Layer 7 of a small transformer language model trained on English Wikipedia (15 layers, counted from 0, width 128). Numbers have three digits each and are written without spaces.
In attention head 1, each number of a token's query or key is one row of weights dot the token's vector x plus its bias. A token spreads its attention over itself and the tokens before it by the softmax of 0.177 times query dot key.
The model reads these tokens: "ad" "vis" "ory " "and " "did " "not " "a" "ut" "om" "atic" "ally " "rem" "ove " "G" "ri" "f" "f" "in " "from " "offic" "e" ", " "it " "cre" "ated " "the " "p" "ot" "enti" "al " "for " "a "

Query weights of the head. A number n stands for (n - 500) times 0.00083.
q0 (bias 0.130): 554516614490342734469614503385589404559507500535604359398414603404433284722522478553475330539429578596560533456581441568573371506534525451515487367453688681672403596398391586722437776500589405754612601540515607367411629447539439448637457484528625497478488507661597706375264523599506460573446342580547394637403467334456612423265441543521278580500395467386322448519512300357376603449513
q1 (bias -0.259): 397474578527642561507472536556512390428604500644574389574563436457466584483493434457625546490392515401464554493475533504527493561514622435617478423692489542546505514570425605539315602586532773351428471538512366743300502577515495431410378493687448494512419479462544430505450540474558482519414479425471486521521618452544578565555395486459524416497441446462541646582394590389342478387460
q2 (bias 0.217): 762375476564425673497497550427449359592388560685451487451483526584281615523523477417278500372537525540565553419485481338339374482448612459318416366461569570616421429483334506743613556589347392769493419251519451603646630433527470399525503490696724476567528564458737782490398592541509455631339450566376436776441547395457597569200542459532503513521602611475557414668521289439524563507591
q3 (bias 0.139): 491466466411565455395500586339353592488443397473584520590370569606518435385324515534428410487442460392477413539549459525512606544578546425427561369586479640529644629452492437487565525594531333552617464537550614320562438551434653553602544576592356581580548314643482432510376521493493476502480545631463631433358479391378466345435386457627550420618582584432487373564502416544605543475522
q4 (bias 0.365): 663408508438319576645566675412467330390399814591528586383477770593271353572338489433387534477535581481482393504664585437538412550355559628294384309425496544613459418553492287645480763767547470635674423242453500319668657538631268529676571425677582456574565594534600710359165602452563412749383543668470518537561522476276370424410533438570572356578566350543675282667535304330706523314590
q5 (bias -0.261): 374574433494481538557474392506397482364412494509391452828433510414620367600655506490629485643469621497386589428471405551590635326610432500598404438705535394497483420693586358562271451618494612218432394494471379745339310548509580526443506362429516462562477394542398484654655626627415552387549488436600574487665610453602497534513470512424473637326214489529425623419568599430466423463421
q6 (bias -0.250): 510420489602514659524526629814622520600687612572801243555521351422476473695517651382510507584333423521619665544545593535377528478581651507413318346575696520420212378662479407704436548450648514842460671424467415707296432497517483540299482392447433488633392604381472453545436603586573384459500454562330436633376474422446476607392447448367517551293228510371585649571494361376363483418571
q7 (bias 0.177): 483505436500561468422410432425559491486423527519525521440399544419439514439649559495466324440426512493445383560456443498498575434466603480477452400569660604485551360373420523649461561534368474517505602471394338543445449457469608340541466500486640477475592593512483651451358353581641498572516478502482338362524644575448550430500495518568495386646664482572460406571481550382625538453507
q8 (bias -0.158): 520548661503627693590255434651556670568541527402590404640540391488626429591500348280615589603407422479532566536532464591308630480485413376518394441566517429577280491589515627497376432476528543535415410609444409731147376675634383503267491506458617459619389649455376490463456516604480455427616348451358521628442659525356476613487622576434555479418443342491454626653528398490428475549545
q9 (bias -0.463): 136719315461710327511347152616458756341506225165315500851627305381638777276505639586680731808556271478402500500469399617530860444500286558543751494663422616277590510434737516362529180484528571126477466840632473691530538722333550500270585522153353416297332441516133088627882308664342847391801521158701644223703542595672452429910628694488718423417410351577441720344460700620545461714141
q10 (bias 0.187): 666448416434635332413460414426431503443500329621428593305542609581512448311435523509506580491677535473470430436469440377647557403448385654468620589579396534513735428455551474461728566440515394422680482606563515311577725465395217631484384538376399492348460478409440512476500430471497400562659588592535431300494486530598517482538603506634438429643686600422246468451535614562606485367518
q11 (bias -0.014): 450497523411516388454726443242494685352288497481395614404619656526554642357345573575581597353684260359459421549383442535638598302595454470606700564383423530492609561406494548409666456412603404372623525464512537315605488609344475530517377454381397436345419422534402370503648539509593658525597455497537552238675411577509329428629436509527547637490468453699577388433535589599577484478447
q12 (bias -0.218): 427550520494399477672510497573393295469689414408517593503708179604527432476404563438500641566467491476525518495457416507545462470711434542545508402620464518408612404514562612554374375505453650441466533537440503531549425495604606479518511396411661435411552480420445309353646489633460585433548438438457421462359612552649482497518487441349602589427514495482726485709416612459442484562447
q13 (bias 0.195): 635600484533407545463524489540478493486510440545395436503282647538347529637555422607406538431381439462498484436573519500433407505424483363498541481574616548567345425530390447518523470580557468602500452581658401456522584576457528469734513505646613536454495398544465643342310415541519426550507417497478490650377545482452434505430306617535500445374644556542446581400495462429528442495767
q14 (bias -0.120): 417511488639477366366433422486409622438540406375394601672536485408690656314431492691613676537675461391599474475508389650526444604418522468522508482478555460495651607511693513309567385411408561296533466599500643429533475538545575457525488505424414363405330473442314396576571509551363638472633495497640440324503447419554623517575468529557508417542489508505318518432603599604452410511415
q15 (bias 0.130): 439357519413411545427517493550463439524618556412402520298552671536461557556498467556524443410516582355546545418466452498419482626438498661526677389453474461539662506561518489414526452594556487595579454457470534332573614471486400431478477496434414375629539480518580465411378416574435369574491552602525540541414395426400562514436472552446565597466563557557495368584496527572618443446618
q16 (bias -0.187): 406533535466599549571420300495562425572444311482563347517640716417714673559400669648460567600697597557425422342519575553471393391472447445528634633367407413481607423505549490521610464425516557457596590505562413425631451464513562612477436416503481458560418377508432454516728388340450500430541544435566508453610480495474366516606487507453528567600591515544350548571543408500463539477454
q17 (bias -0.169): 676550356516524652508557601670640340428399496610521446483563242504413397809613431381557528668209722496489637492467599689406413467343791481447289437450701413507107291799579564662390646496577551603358544208530453842216256547360516357413516388641650521561541559442675561670444565572409239590297388453442626597470626443576519732296504496360484437403270511522559564688493468345375484582523
q18 (bias 0.193): 582549625461350488579498615507653472482495518714650479487529521435292617431623449485418438650461513567569551467507555518555447436572456450442389525345572415457603542450574353579547414514605339493581483386393446517551495321531529452513431493491488530472464505369510443545403385470636310576632498510561491515477549450471642486503528618518608502666488567393513567516533519461395483543455
q19 (bias 0.074): 633413530517365654544535622692704555606575614602539488548406432347480453674452655492520353517186734590527485724469630587391287546464722304429281461440639461522234401732459469754229684653412553722500533389461423826162371478533484320572567508631684405630383570432784606414343605374361230508504593496263421840369539537384516581262591484276528496373370454443552637667530187460229590443500
q20 (bias -0.385): 380424365512641422485410303535519462417552376207525435629578305423685538345690470492617527675651479422233511442342534475586775504363443504485540504373378470300593485641614443386581237508568651206317568737500612631336442651555665586298718611416428329394451382342287171642870512568413669457628474571677614349596585543659531633791451563492527477416428416526299559408500793547416292629488
q21 (bias 0.192): 416392506557314580648607514513553392582424584680461526418383371420476369600497652599566513495444427370500388329604400573412532490523657472495513483490523518426488473593484523660472622408603639555390586375546377537509406466513500426541541516569677441649649523612452555628392579556466422495474462428518503509412645368266399423400418465583471455469505421547460623363493331587443505434599
q22 (bias -0.056): 603510556418622508638406340556544434573611464593569495714583343521462593575473633424641725395451470596589524470543505402398464669505525306493610462507521471448462453629503391439403553544585417476313608611466483649448493558503538311453458532532526543378584554527446440556456435461575452427422469348475569543443600479602542543574456486492385543451298460571559522515317548577510454490473
q23 (bias 0.220): 407570586368489425293579577497190663540518428374370638358572648548414613350364413382507582503667394342471477392635417427629565497533470381503608635476383493574794382312579464355596435549493422300595483615549514198714632541514387539677359598457345469304569334605462521569500560441563806394605621658605437467542435665550446391678497474585500442643570513506456241490402749560770476452537
q24 (bias -0.140): 450628425567673550582618381653618514414693471428582568427428172354545578616500480531592345433461545446416649497592436514429578467334468336633573344524588489503396536643545581572283524448521630406500448675477488677333294626621563446428445477535531479425611603421557345569582390414478623378435358335568384567523528421662474425400549415539544589394359503455554700567522533373396461702414
q25 (bias -0.213): 509483327472458460495442489386390530412536371538399433538454438450620569513462517489571563461431514393547448704479655498421543587515364473603544511520363507450561453480536559480590546471562570487408552463595706571388528574490525524573667565532732631493495514473567363717578414490624465407508558584588584508596450507544562487418296466429389447394471329512467527537318577389407505487317
q26 (bias -0.360): 337536518520689464559428356374437597409476349449651537661598392500618530397509517539533687553454442377468503424307425458508598409536319481617602521404465632515475500517615453379497402423409770464418532716437602623275460605413540459437556548302459405436467305350364378514623500530519500454500549474582425313481335594532514563732472544549588594626409465476509596416526630556468520617441
q27 (bias -0.337): 505410579468623497443358298483564638494455316306531494562686358497617562630529517621475532774529432683394606400424373650361713481579446508528535633514500567466579340610581441410422494511515560412506488603364620722350534505526465417439524588317467487410519513369374379512647375458449582454615332343463528401500615487521305587459410539406603639432443495614547491387425544462456468613460
q28 (bias 0.215): 606500574611401481567447481665590556493554410382407351288343621500607507565650468511425546459682497353491386485602605477463421474525547505449331519552505541623547545561647485652463576515394523585634554439485605573538522553510637502333536346549594629551548456577520752541455430522565564575435514670343620532412438408419493535445468430462485377462500531491465519433479439414443449435463
q29 (bias 0.257): 555591598385365554524441600411547512583497493684557512317576434606453369534449543467505352452570427500477532476562524466514406417284601654347540332645617535462561530382586429478482525429497412647534425497432459469587529394595512535646467635610492449476521420631537526371516485322632301495522523478505600479463565487437428581465564470450498453479573465390584378517602577376497502571444
q30 (bias -0.005): 481410468554543534316480406484549540518474431519407559421491554515654496516548477510487456517523465405584489534585540326592547431588518458462563587543406469462570528412421480376512528491433493502485507522545661395552486606390523516469419484450572637464664470530624452395331586531618585613502628426543450396524445506432471373568646524650489622420617461415550312502366563477659416403541
q31 (bias 0.411): 562396584436274411522633629411311357487450706616331539173562836726428560323451409435457411323586538580608307439462444393520415405404435496535681400482420316684776642224299440478907603461546372640727437290603606025898702504518295573922426518500583596530594534614649662410269285491570434686358704701557344486475319472352400362490569432644363553744679625429486177369643518500669639376764

Key weights of the head. A number n stands for (n - 500) times 0.00065.
k0 (bias 0.111): 457404610530500589407339366503569595456524459742417352646385405559378506715747500381588493343470493602549562548426484591497582552532548566370477539716758547338457322677526544507537553408500480503479543503604552641475406596267451481211371384532588500579453535497633442658630372528670321484725422447186385433354574282545484696330576575482572363511453500506395606449536563475336470500639
k1 (bias -0.095): 473537534563346291466556519547435435514689407480417621705521441442709429392605569576542553595619369538530464238615520522395677336600386621463467751442383494505331508606482418344619482520605334567453554488559622408670529551461603587439545569423675534423559437422432439500716527486514565220389486538373486648511489636503468485497438416459558485487458519615444332386670536593440379544399
k2 (bias 0.122): 570557572596453466736569637693720376437591484357524410601448504402631560620455500517509484493245531542524601542626506467542493512481710355528407381571593403394276372641497462622344611579708568363507513411610439671342365500566605541396301445462443570595400405452464408418468399711452448448390292513371643710636488583461391719585576444370380559412349240512476740561533454500313605379464
k3 (bias 0.099): 550508459555398527564557485574533541383570611666408461551658629442602669388643475512495520382403605568460604408346574484487298447439462712692523563383455391287390471514537451406553659369462587742620503509476553572667522318595361495519480414448544495451546561531431474423484483418678613514528495662623360473449468595432588576521421352546534523527355598529597442539373609435341361452464
k4 (bias 0.134): 568275346627697585493380827710652561518496444595500428527386325359489645467518650359504390410243535639606562478600564554412371360443539341496362406446576507615321575606316507673428629518330485776395761381430467674476460618537445412512678457578613582550286698355500439659637459567503473343310472559522486696632507600520471833306418374405438686260526545411724639715341526436350459420500
k5 (bias -0.146): 512388575576477288269545550516554382347567434264461598493544396567563683305469442562539344430519467553483617433424512506500610509427479476533727487365497491542568515456519830334581260401474614533533585666584534392527558526456565419603539824485577506292449413509484186581579404455572575525472497522534527493456529559451445354433575506620377376587622407389477419357491497735595319602478
k6 (bias -0.053): 582691515422601339603332327261524514530439450584415455608584236510644480538580292398547577571557377500346391418474398490474433536575500399463415687376384423531553444560665507440344479594486437335214479474463576744432604526486525463369435583697572419174507579531387398662689410412552765430566427447497568474490735697600438507769277390432701479519554395752481485401548564711325268598497
k7 (bias 0.121): 473465519452336454612525550367568510495513640710473574500625488461516409557466401486385432548384492427694556474490687505512445364439578510578521595436409515542359566503526442581508409633647412552417489473550376443567500693442398395537385398472532595394540371505639430479569663324529423420368517597531588611532490483634543609489601371643451464307476554359439576442605461605473508492546
k8 (bias -0.117): 518494513503630243343421426481551582548497397497467478413576322485494445597388604582606610590643533638521574580597576573621456520347644521628398749540310557418654356440651564525382519567419391398550516326500503427520525445672705503254506457457413579430461310441462288677742267527593477397566470368615405352500619509610724447612403464395488678325565562512550514405540462431455345528301
k9 (bias -0.148): 545534564429603099351525607186483466613375588417404693283561799606434504461621449373404557309809370552593443457594466343592465496470407492551668626449426521520878630330605542233713439555428232373542672586467560026692659564460421688610293367322402535281546247483645640364486370597605706561435533622569259369442348540384483443660521434589258409696728667492486095194612658790660609387582
k10 (bias 0.061): 367536653368420691467622540360533446595284432605539427421416644599484482442715621561539274538365530512431427491558494560597509434494458571383381341335661441405513653311345357562461457494605328720536447439450381374553494469572506497670465403665755500482621460549688683438473564587657533534411314506567395543550427390386452577533431636397546408633522616520483493579563309375446665423576
k11 (bias -0.053): 568503507361280455620222603560410397676561593636566637302467507581453410414589584382446367547500521670540413438668432429414450546458642558490460351431513375551713466370480452523421427506466523479617426469407586454729611192392397519914569601532432714378516539487406614366496397391506469517543658730566364411339305521558406537540593516643543331500643544410539518568488645475650577374671
k12 (bias -0.148): 594394373668558413486667646497474537335551636597565538459521677458396660609462583543338453509407374397503350593398635563535533492500468375463407674401531438479407508503426480405558601457570479432484452426395553531567616589303488574435710558437366426514455602675434488726428703406323637347292601399582511421598444570563483350631586478576371347399394445726456462514470545652506515521427
k13 (bias 0.116): 430392506567460588591336519677506494347561506560730432462602447345431402423678322509330749460503592635497461565503332541626542430570421598436406468494494583559425578452581563623416599431359396591637503578526494632326471467555530374309336500404475548486483703429621494482556368471539547441622494473553584516576633530547672566542636474133456518590439486427382610456409467497304722512361
k14 (bias -0.091): 471653593480476443416453515446486525654567475437533607303597557621431470449568330521560514448425591574415446494607508415500520447319497618356677625458468429408553551314403428348690466605544435682558381485371364427685669537546494615462314520558415617558516534562552467422503503530566497628577476577483458463643454684513422306512586505687605560442380449540439383327390543388535546608760
k15 (bias 0.144): 572452549514509642403585598497463551497361601519546381714395411495653543522295573376373713598486609445477378554500546523464428443513677489463338547549508298609497564481436641467537464452483437549576531396540462490447642655632456595615651560554489527556590521522374603589467497561464363442500426547647406645377529573589333489297513513340407481503367616510494497546363310437367594528350
k16 (bias -0.148): 560291571373341446550555431320432575630559574462372664449535528648452494382538294610592372464468200484470533491632310527571532476616528559531500281557643420604674518353359404349623555448503433530401288272439560303624519571503603503433497547441395554410506514661468617413299553759627635678669469484446478469433512497468625503455410729510560650369615500440380521509706678504572407395465
k17 (bias -0.035): 546476489594405411573313485514561596565703568398545458703447398330664579507570631544534390514597428337487547535523541408458660500600349306449450390538530344510658401504468497450202401459482651345368550789429346590351490588712773452278686556438511462517534424420375356397886685633350586479535436464420548591433590387539465468710288409287535711287405301533436588272454514732511344444563
k18 (bias 0.132): 517559484369601638551515382564550515423359424469551656455454429572457216710536592510668322565568594570654483506451447466480374406569518503574494422587622453407357583583457703365402546547456527577399568609397337621418491626534466529285450443530535533550620546539549535426369610459602777391445535350470467601494367328463186405619450410526582467313544428480343689616537352507531623405681
k19 (bias 0.025): 202654528469568476624385459570441556522603556435573633762573239511496504646557545428485481465418332492626540458449448832376519629523538389403418368610369511483299518739554649636500512779492588367336375427478366701288287447582763411160759580481587641369518417485488388674759456560439723400435401635500485413412824605575455546550504551525389788368345431594735458564223539458425333554390
k20 (bias -0.123): 444459448424610463483585576311462720445460490447239549342521709473678466324247400843589525540651375369523437451417362431477518483562200660627572659493349319631700666361468589439600322432555440478700540608381591274748721539460294449484401490341317440589493370524471434500598303534411392376398507482686534454490443435444431305745479544569609666572664490563447366413467583609642553504658
k21 (bias 0.143): 619545512662491482537328497462508609447601500338527463531581413535491472457448331539408549553400478578465484710538559479465544683477503572500309485446503400479377578465500673427323500380449664548515394663442560755394437428491422528296581489528387495567356562198474494555580562419428433583546660459497354729475481576727554699597466687540580581525509562405550494506436529364358416627483
k22 (bias -0.055): 403485735487546467441612497472497423561451697443540450487503535203544540503475638572385557612567591551524390454577436488634608400611546637500305682481413570528548512497652600379500490464364478345426256378697550639602463439679465709410565497500519427656479524407411237367590523610383846346591632319494555473560521486526500563459534479575619513466678263349409367528506503462381392475578
k23 (bias 0.029): 648465490530462600497627613381462324455636468454608360447388606599374436543477539500281331308517591507580367682481548448667364318484603652442587380428459602607360494335460487586630603452422405693616550265595608427600748327513543471773715539689483527631601717565537637407394368484427371576382519712539471521566469290430561460397522324464300503585510494583578450345594403410510487339542
k24 (bias -0.149): 405385487360411383394294438429368665463503537407588503633641646554564441529408531393392606656519367353605395578338584556568642425550528485593656808491318629330656410545680463320583356543480417457452620550638513559497573459374401549496599437199513506509445417487403354442599582614533540471624439555472724366418530549538378634773457728407386510551579464686380493503509361503402526510544
k25 (bias -0.101): 432441468642466620482503539451523465550559532443465625587470557557692602304659379623488455626724471524506460319304359424481692587565612433333454516443546453628513489476479380314365445485453545424561442494445452454692590450693567337443541438212351432523387562586286450479453475456615510482413339697512626442557506450444556618497687425555551437497640520514633245612517577689658543485539
k26 (bias -0.146): 478402507285451391441561486318561627500579539624419513586601653465429552307543340490661433483612339557403409437509487382593551462650565561412394683526490448506628556241318380551671311532686427409578613602574414200840520482517591587570330625516400515539433384586568455392533490283621751483557583487543490342408516561571310265562393535691567463579659585641285420497549775507486389356454
k27 (bias -0.131): 474521444490422336396461409403542497509362440428457555503318469515481630369543570445557563433671403331445385540544436422739569552399506650555586513568343542542520442340465669465656591455526311314400513441596512156588531552424481422466503482464577469500512311583339490720462500455569543335683619688667631389503417509604622647598573515527547575456584459523179588509468693709510318288553
k28 (bias 0.138): 380555543455484543697473524459579552724481452641493577560528469574478536494416341562524525446401500777447586515512585631488494547209469588552503423584521572593329532465453694399601513630513553585316510516434571624415382581640327394676412614479387455576359693302503340573382526530477298322553356330621430688619616523387586629456634671405444534368442403632631514359517370679407554397426
k29 (bias 0.143): 503622447564471431457588578459512338421529488443560379564604619444453533478743442490567405612443470519538402491479451631633440427742466421835318584416738485542408432601386482472457551397464534635440500477576344533371342480487409557327594438524471432552545446270580667709393694494331493647550359389531521281402265340578528500476448431558522657490384665659402667589572414590516576506553
k30 (bias 0.021): 561556730489509466599426521459447388577508640615422638497448652544346598391372521474439525257497608453298482621305441457402431480505348534426464550500607587520536392467478397657474541452511514635585508460518557503624489409497431526573676446340466323529442379484547566561515494529632445353560476690275551447453464572548465464349625479606500495582472518500526417505672322431449652418451
k31 (bias 0.145): 773302512488476661432563644539496560441417555561662356463223603587268478665370526564274535543434516527561551560518627457486334400436571718433359360451690711638299460585338448678336597544567565790672418436363344562413542387523477603585492413631516462657493512523741696442207781392553391676427364674291530636267402567305436627142474493459485328649583561367673587703496356449606620350401

The vector x that enters this layer's attention at each token. A number n stands for (n - 500) times 0.0083.
0 "ad": 373485543376360309314441498402561562529622686444213560691634498480576363642474438496588472423594482341578394476456490479512486775403608377474474743370478352474844506681701623529620604658484466228297544576496607474548578586456556337243588678493628423409553228464632363437577504441438490386531516571436513532348744500633795263672522541571561622396555516604204256239557474546430234523755
1 "vis": 415628599525537106391500565401484582602635752520523651603556400361554402544563405515571479476774284366469524364540557541422490714522489421451421775673208445526835443648531645307622521619545410301228574562549558376560491604538661414242446543364520346483498190460500396565735398557401703394518549423409586556401742596520585398653479370441446567416667367649318351365593372628481279489686
2 "ory ": 419497568435368057468452574379612415585611801465158499585590493430607390544564413498604555408765308404548370395505595487406533723523381367484431781484235396622764552696631689397507437594564427270287582529502446515584481615462644379325392550446462432418423407513485374512767464518465712345519482489479577534378776441555676364636420537601509556382586435675361436337571550705585220576699
3 "and ": 411523726466389077496341580382549488592667710402204587635697386516597439575460328459537488432711396420545450391493654468464614722500434364473596709611270444527783547579758638392529460666554462271264588474447492470626507561487710428156389523420586514463502331484589364396701524477565662443419572460469621385360722521513605337755501548452396560406666405611426245361452483586546260593587
4 "did ": 373502639576362162516354541437544461550695697406314550636565479332596398511458414497488474415641347493554463449540529471399684715524463387393541901593282476539856544582729672346551498700446456162362550582455527488535602604536507337270471557394563576411513335534458321431601555453392669426436521496608600513345777518420503325755519451486388626357636397604539312238742404648453291577622
5 "not ": 444522687523391143515515574365558516485604635407220594573528480357643331655550334510490515363624398407532458407533573501518638674464426400480543834558211408470740497631698639366559459724514471281355455665603578470597483683639563319289502574361487660360579374561479305289733488530342639495473530569557564538367821605503451311744460454438493531385539371514493279258519491659452258513732
6 "a": 458769645567502271414457580532618541596538699475481590768568439554538467575506488494594499441665412343573387391508552507331608669471432349482575714541181386598763474639673647353621391609554457232226489472430605378672478483569588397295369553444518431399558315489531315549611416518417695468448538503448610359282804548527568390749369404504453639378691358632251205324516515784453298459577
7 "ut": 508578587508442297408422485303631576634624794472448602542579465431575479563492315406528499497634325377629400346563476377404558730535447396436404854481377453529683399589646682316753556658507481140330539569402583375617573574494680410305384513380460486396463327457523273591708352500405767412523604422563640477376737674438640427636286414548437737366589312652359354355561507633488307542699
8 "om": 452712588619426234453485571364618595600637745519460637634563545474592409523516389461431488468693367388565513391512524457378569719521466452423489758531337406553661385590727546379630453598509322203241475514593610322574553578561439395309498632383425544424571406464501199531805383520417621510505474461498601510368798611584595362696117430561507648363612375618242303331430493687641238500621
9 "atic": 545675570485365225440418429325518644717532800559466581425572562441590482534467482572469471492687389434609527392571466462526652669442442457364515860477282432581670521719571616310554451571527424099238523464472584472557368599507528305393392638356491445406555372473577349582806342484427709483508487491481553523324674514570668341824312412531594653427541316622385324326447507751573199531585
10 "ally ": 483526652472381052476443559374583493507605673423108542609540563357570464603570452455469507466731344433535303458504646448509655692464388440432506785533291428524737481566789585395415406758551450192424519620544555419657474554570626390248497583456514549394542366481475322355710540480414688415502463613610566465383886515516541297720446425486520554337585403584442368281527474632570339517686
11 "rem": 401505588500428262384489445251569461649570789472512707607609549508586520478535289508527605537707357406445488320588497550429490780484482436429472796564332297457780434591635655403658413623430404319299543494676572442586523570613586389300442651338530504373572362538468355483699456620305769398392491432489608440342812614526486289669438584416395685390586312504402327270585478698517241548595
12 "ove ": 387432592372339099456390586428551472495570742362215580647665540427522430528549368469503601381760268340601379378573478453418675680498379409476536829431216451530721560635670680381541440612559411196295563553482360524547516581583608483321498588425457504376418456559532391403661555517436715331473532522533614531419761582535608343639495588589411700378614449596344367381551536694643250492731
13 "G": 470684563533321157344427538388540531539482705382357626549724452416583442589412401486613542450690412345701612375603492400237441614489423411560491789707364412587815483522527468388633478716589408273232579576472540389585566531538618443278586664441513451312498401428488294504768441498400708387429527494474655367425695488527571301716512537507530580496646318510298322364653441798474295608613
14 "ri": 393687558429494185367416461414550508584566706578408616556616549506584457482615467514527615453720443345618492385527502472330487621509303381442507845535375403441665400560625564353562551586559405212273445546458475377667551513656554354297375710370521507346575266585461366497730406595231681377492655496610628581385740580512639397670340497516419661429567360780280270424525533798538243515566
15 "f": 527445595591407268362324517324620594522609743455442626507604428428604516569568395407580536405714341358608391453539504438299591677590381403614610839609312381511748429686616583471641427730507400262290444485663558417744487446628615377356426628402519446349516257514532321562712422564411627458466569576495519345439722544512478362880482451469497521405579355609308245303607513717464225477507
16 "f": 530449600579403263364320512322619596524607734461442627506604430432603513562575395409577538406717336360612391452532509438301592673594381410618609840610313386509748431679614582473638428735503397263291440492670553416741485446632617375357420627398518448344523255512533323566709419559416632460472563574496520341436716545513480362883483451477502516406581354615305249306608515715460222473513
17 "in ": 445456586453413068427407542469608502602621677439179592550703438523512421492578363437544524384663340451585500343466639393383708566527447370533616751544259427598781596578685617337581476680460451209355626604505414397540489515495582312305467648342498507460519385477518369469626484503429720363509541574476594489408781542516674282721588467544384647403593443612285343269522500684647230617691
18 "from ": 429541690501412069367314587477537540507554662370205631634675516578562385509539339440531506484699322473506420368521543472328748651531417429533555791474249426535802524635681633431583545623481478214301598543460437384591551574484554395259492631408526456424536381500526307473632363539456748318455498534510630493407753562461674263613626506609391647473590411565398292285546494620605274563693
19 "offic": 484540558456457162410426457370581502620677772428495610578557536395533385491505498548537517525770396330531432361444545675488529787510402499460535856582373393464687454533546527268725397581478414138314569539542535335541514580740600346411416534383541472348554330452574387517783382608382701424422445452449486628445706573511601294844459444477366606397691389544465313268570510700523227497635
20 "e": 509566613569422189361408425392576439629583668516443577643591470563603509469565503479579480351587392319540404348585642482373605651519471378466557862592363463529761373545671604313606435664544383231313506530371459350659463553642545376308455621329477550374505243611475316509626362521434786421490671608568617473338735668529534310799412480508502687350687401543253345219530536675479339493584
21 ", ": 458525646490360056432518639334525430577562649442186643625615492521499405480509357418529456495746437448449429400494604364447589639502451431427592701482275439565795552628883558473541424696500411099369467472420525408680442586586635402278508548391521483508517285415498419517706532514432703389478583493619574436468796485531603374742543498515495542449631450607366294234584541633513211564648
22 "it ": 432487568463318087462455623393553565605623695375202561614658519428535544557470461550504552445727299388589384389604545395474642727497337337449532768433231338565789522544651707385560481596526452186324488586561475400653540553472695402272400546461523537350468320531437438444694562468459703409408552514528638453440715524546558350695527543537414591445680490723402355155535490522584279623649
23 "cre": 449477489443470225416506511330514499631466700486424648426642451416644390544455493441540540426644324398563402409588524590440489795459404359465463796594242454618746277620611654302638515558531417154380449632598590384601608520624627444257367436420478468502395332563577272482716346568405618505404656583503532409527715496562587295801493492565400613479650316705436272300444568800487312612678
24 "ated ": 382462574579299061488454527356508505576597674379132600534605558457588485558541495457519544426726334470558271377531552492501666701543415422509520826517285469625899467527675620465619398576458469141347570488373501381622520591475572406377508597495473488392474360542443363485706544454483749358481440569574642471402795546393626286712432425529422685467596365646422383313570526633528299499618
25 "the ": 397528619445299193328488610400529559547532653440061679610671470505502467599432447559551509464728355432561439433506545410399703624458408422494484790515212378534807476606687523346655487520586471136381523570548573396651618494471668372341481694540503603390501311539523372557780442522512674451410597499410627416429677574428576385766456556497402571423654327566335291305489506607556246524668
26 "p": 448526574617460213372509613366588622680641643486521654575696504540602430459504472429600578438668368369546334377543567386412561727467395398440581788614360469616738392619695581319455303643536397186290444426690664305704584563535573407348447590445501530387523366514504315549805325551345595459433547520526518451507684559493489259720412459515377642395618381612265226252565541661502275446664
27 "ot": 447563620512394205447446502319537641533639671543465675560723491469549505433447412444580470371680422228638491379533445412471458670523500574449506832477338415607666369581619696383646416658462333111399527482425542342617620563583521380282488580394449618472454317568531285510690396474413750353528480375617638507416619640589632330655260492470441669422767426675322288287537512754581308524602
28 "enti": 494538619489432224377418392250553530532570831482393713371560530574589473552448437618500526458681375336616407410555431474408586693534375506417419777539285358531747492604506632304617462549550347247329594588601480268638441506675506328353485502348498460480532278706459320593731497432395751426567495477515621549384658627530595424829466474497544610431461446641375260417518545826527143578522
29 "al ": 493434615454326137398478562392533460592612672455026583555611519458575528537493457464554555414809298350589310417526582479444557659416358406464526831507198379592842512492740596383575331633569446204306594511491508389665548556530586405351525600515498515374469338499545425500712512480495772381536516513570550378416712512538606335696430500608490559414587392667373466379497539713537254545611
30 "for ": 422390650546320127441405533407473491502613673409202683544659443525569433444549402430471532473715342424501481339499540436371718705492450467490673839609231449580786536545699604418666425627484420214301594576480532367558613681429489414299494584444487526443508363451559319490626454492431672427472566496487592490421791619457594269685590475538410550456651427585437235236540516629602235573734
31 "a ": 429507546494417139395460578460610501585605686423129650682654474538466518540465467527543543413740315314586362428507625354420660672446432361452536750475142439591790558586727628402679379548541420274365539524524485351678556509490609383419453667453512511412467321486458297458731555488481637437495528518507633330380750522438576361724492459584402505452715381655360310303542530727546249540651

Token 24 "ated ".
To which token does it give the most attention? 24 "ated "

Token 7 "ut".
To which token does it give the most attention? 0 "ad"

Token 20 "e".
To which token does it give the most attention? 18 "from "

Token 12 "ove ".
To which token does it give the most attention? 12 "ove "

Token 30 "for ".
To which token does it give the most attention? 30 "for "

Token 10 "ally ".
Which two tokens does it look at most, in order? 10 "ally ", 0 "ad"

Token 18 "from ".
Which two tokens does it look at most, in order? 18 "from ", 17 "in "

Token 28 "enti".
Which two tokens does it look at most, in order? 26 "p", 25 "the "

Token 15 "f".
To which token does it give the most attention? 13 "G"

Token 27 "ot".
Which two tokens does it look at most, in order? 26 "p", 25 "the "

Token 19 "offic".
To which token does it give the most attention? 18 "from "

Token 14 "ri".
Which token does it look at most, and with what share of its attention? 13 "G", with about 20%

Token 13 "G".
To which token does it give the most attention? 13 "G"

Token 17 "in ".
Which token does it look at most, and with what share of its attention? 17 "in ", with about 30%

Token 5 "not ".
To which token does it give the most attention? 0 "ad"

Token 21 ", ".
To which token does it give the most attention? 21 ", "

Token 26 "p".
To which token does it give the most attention? 26 "p"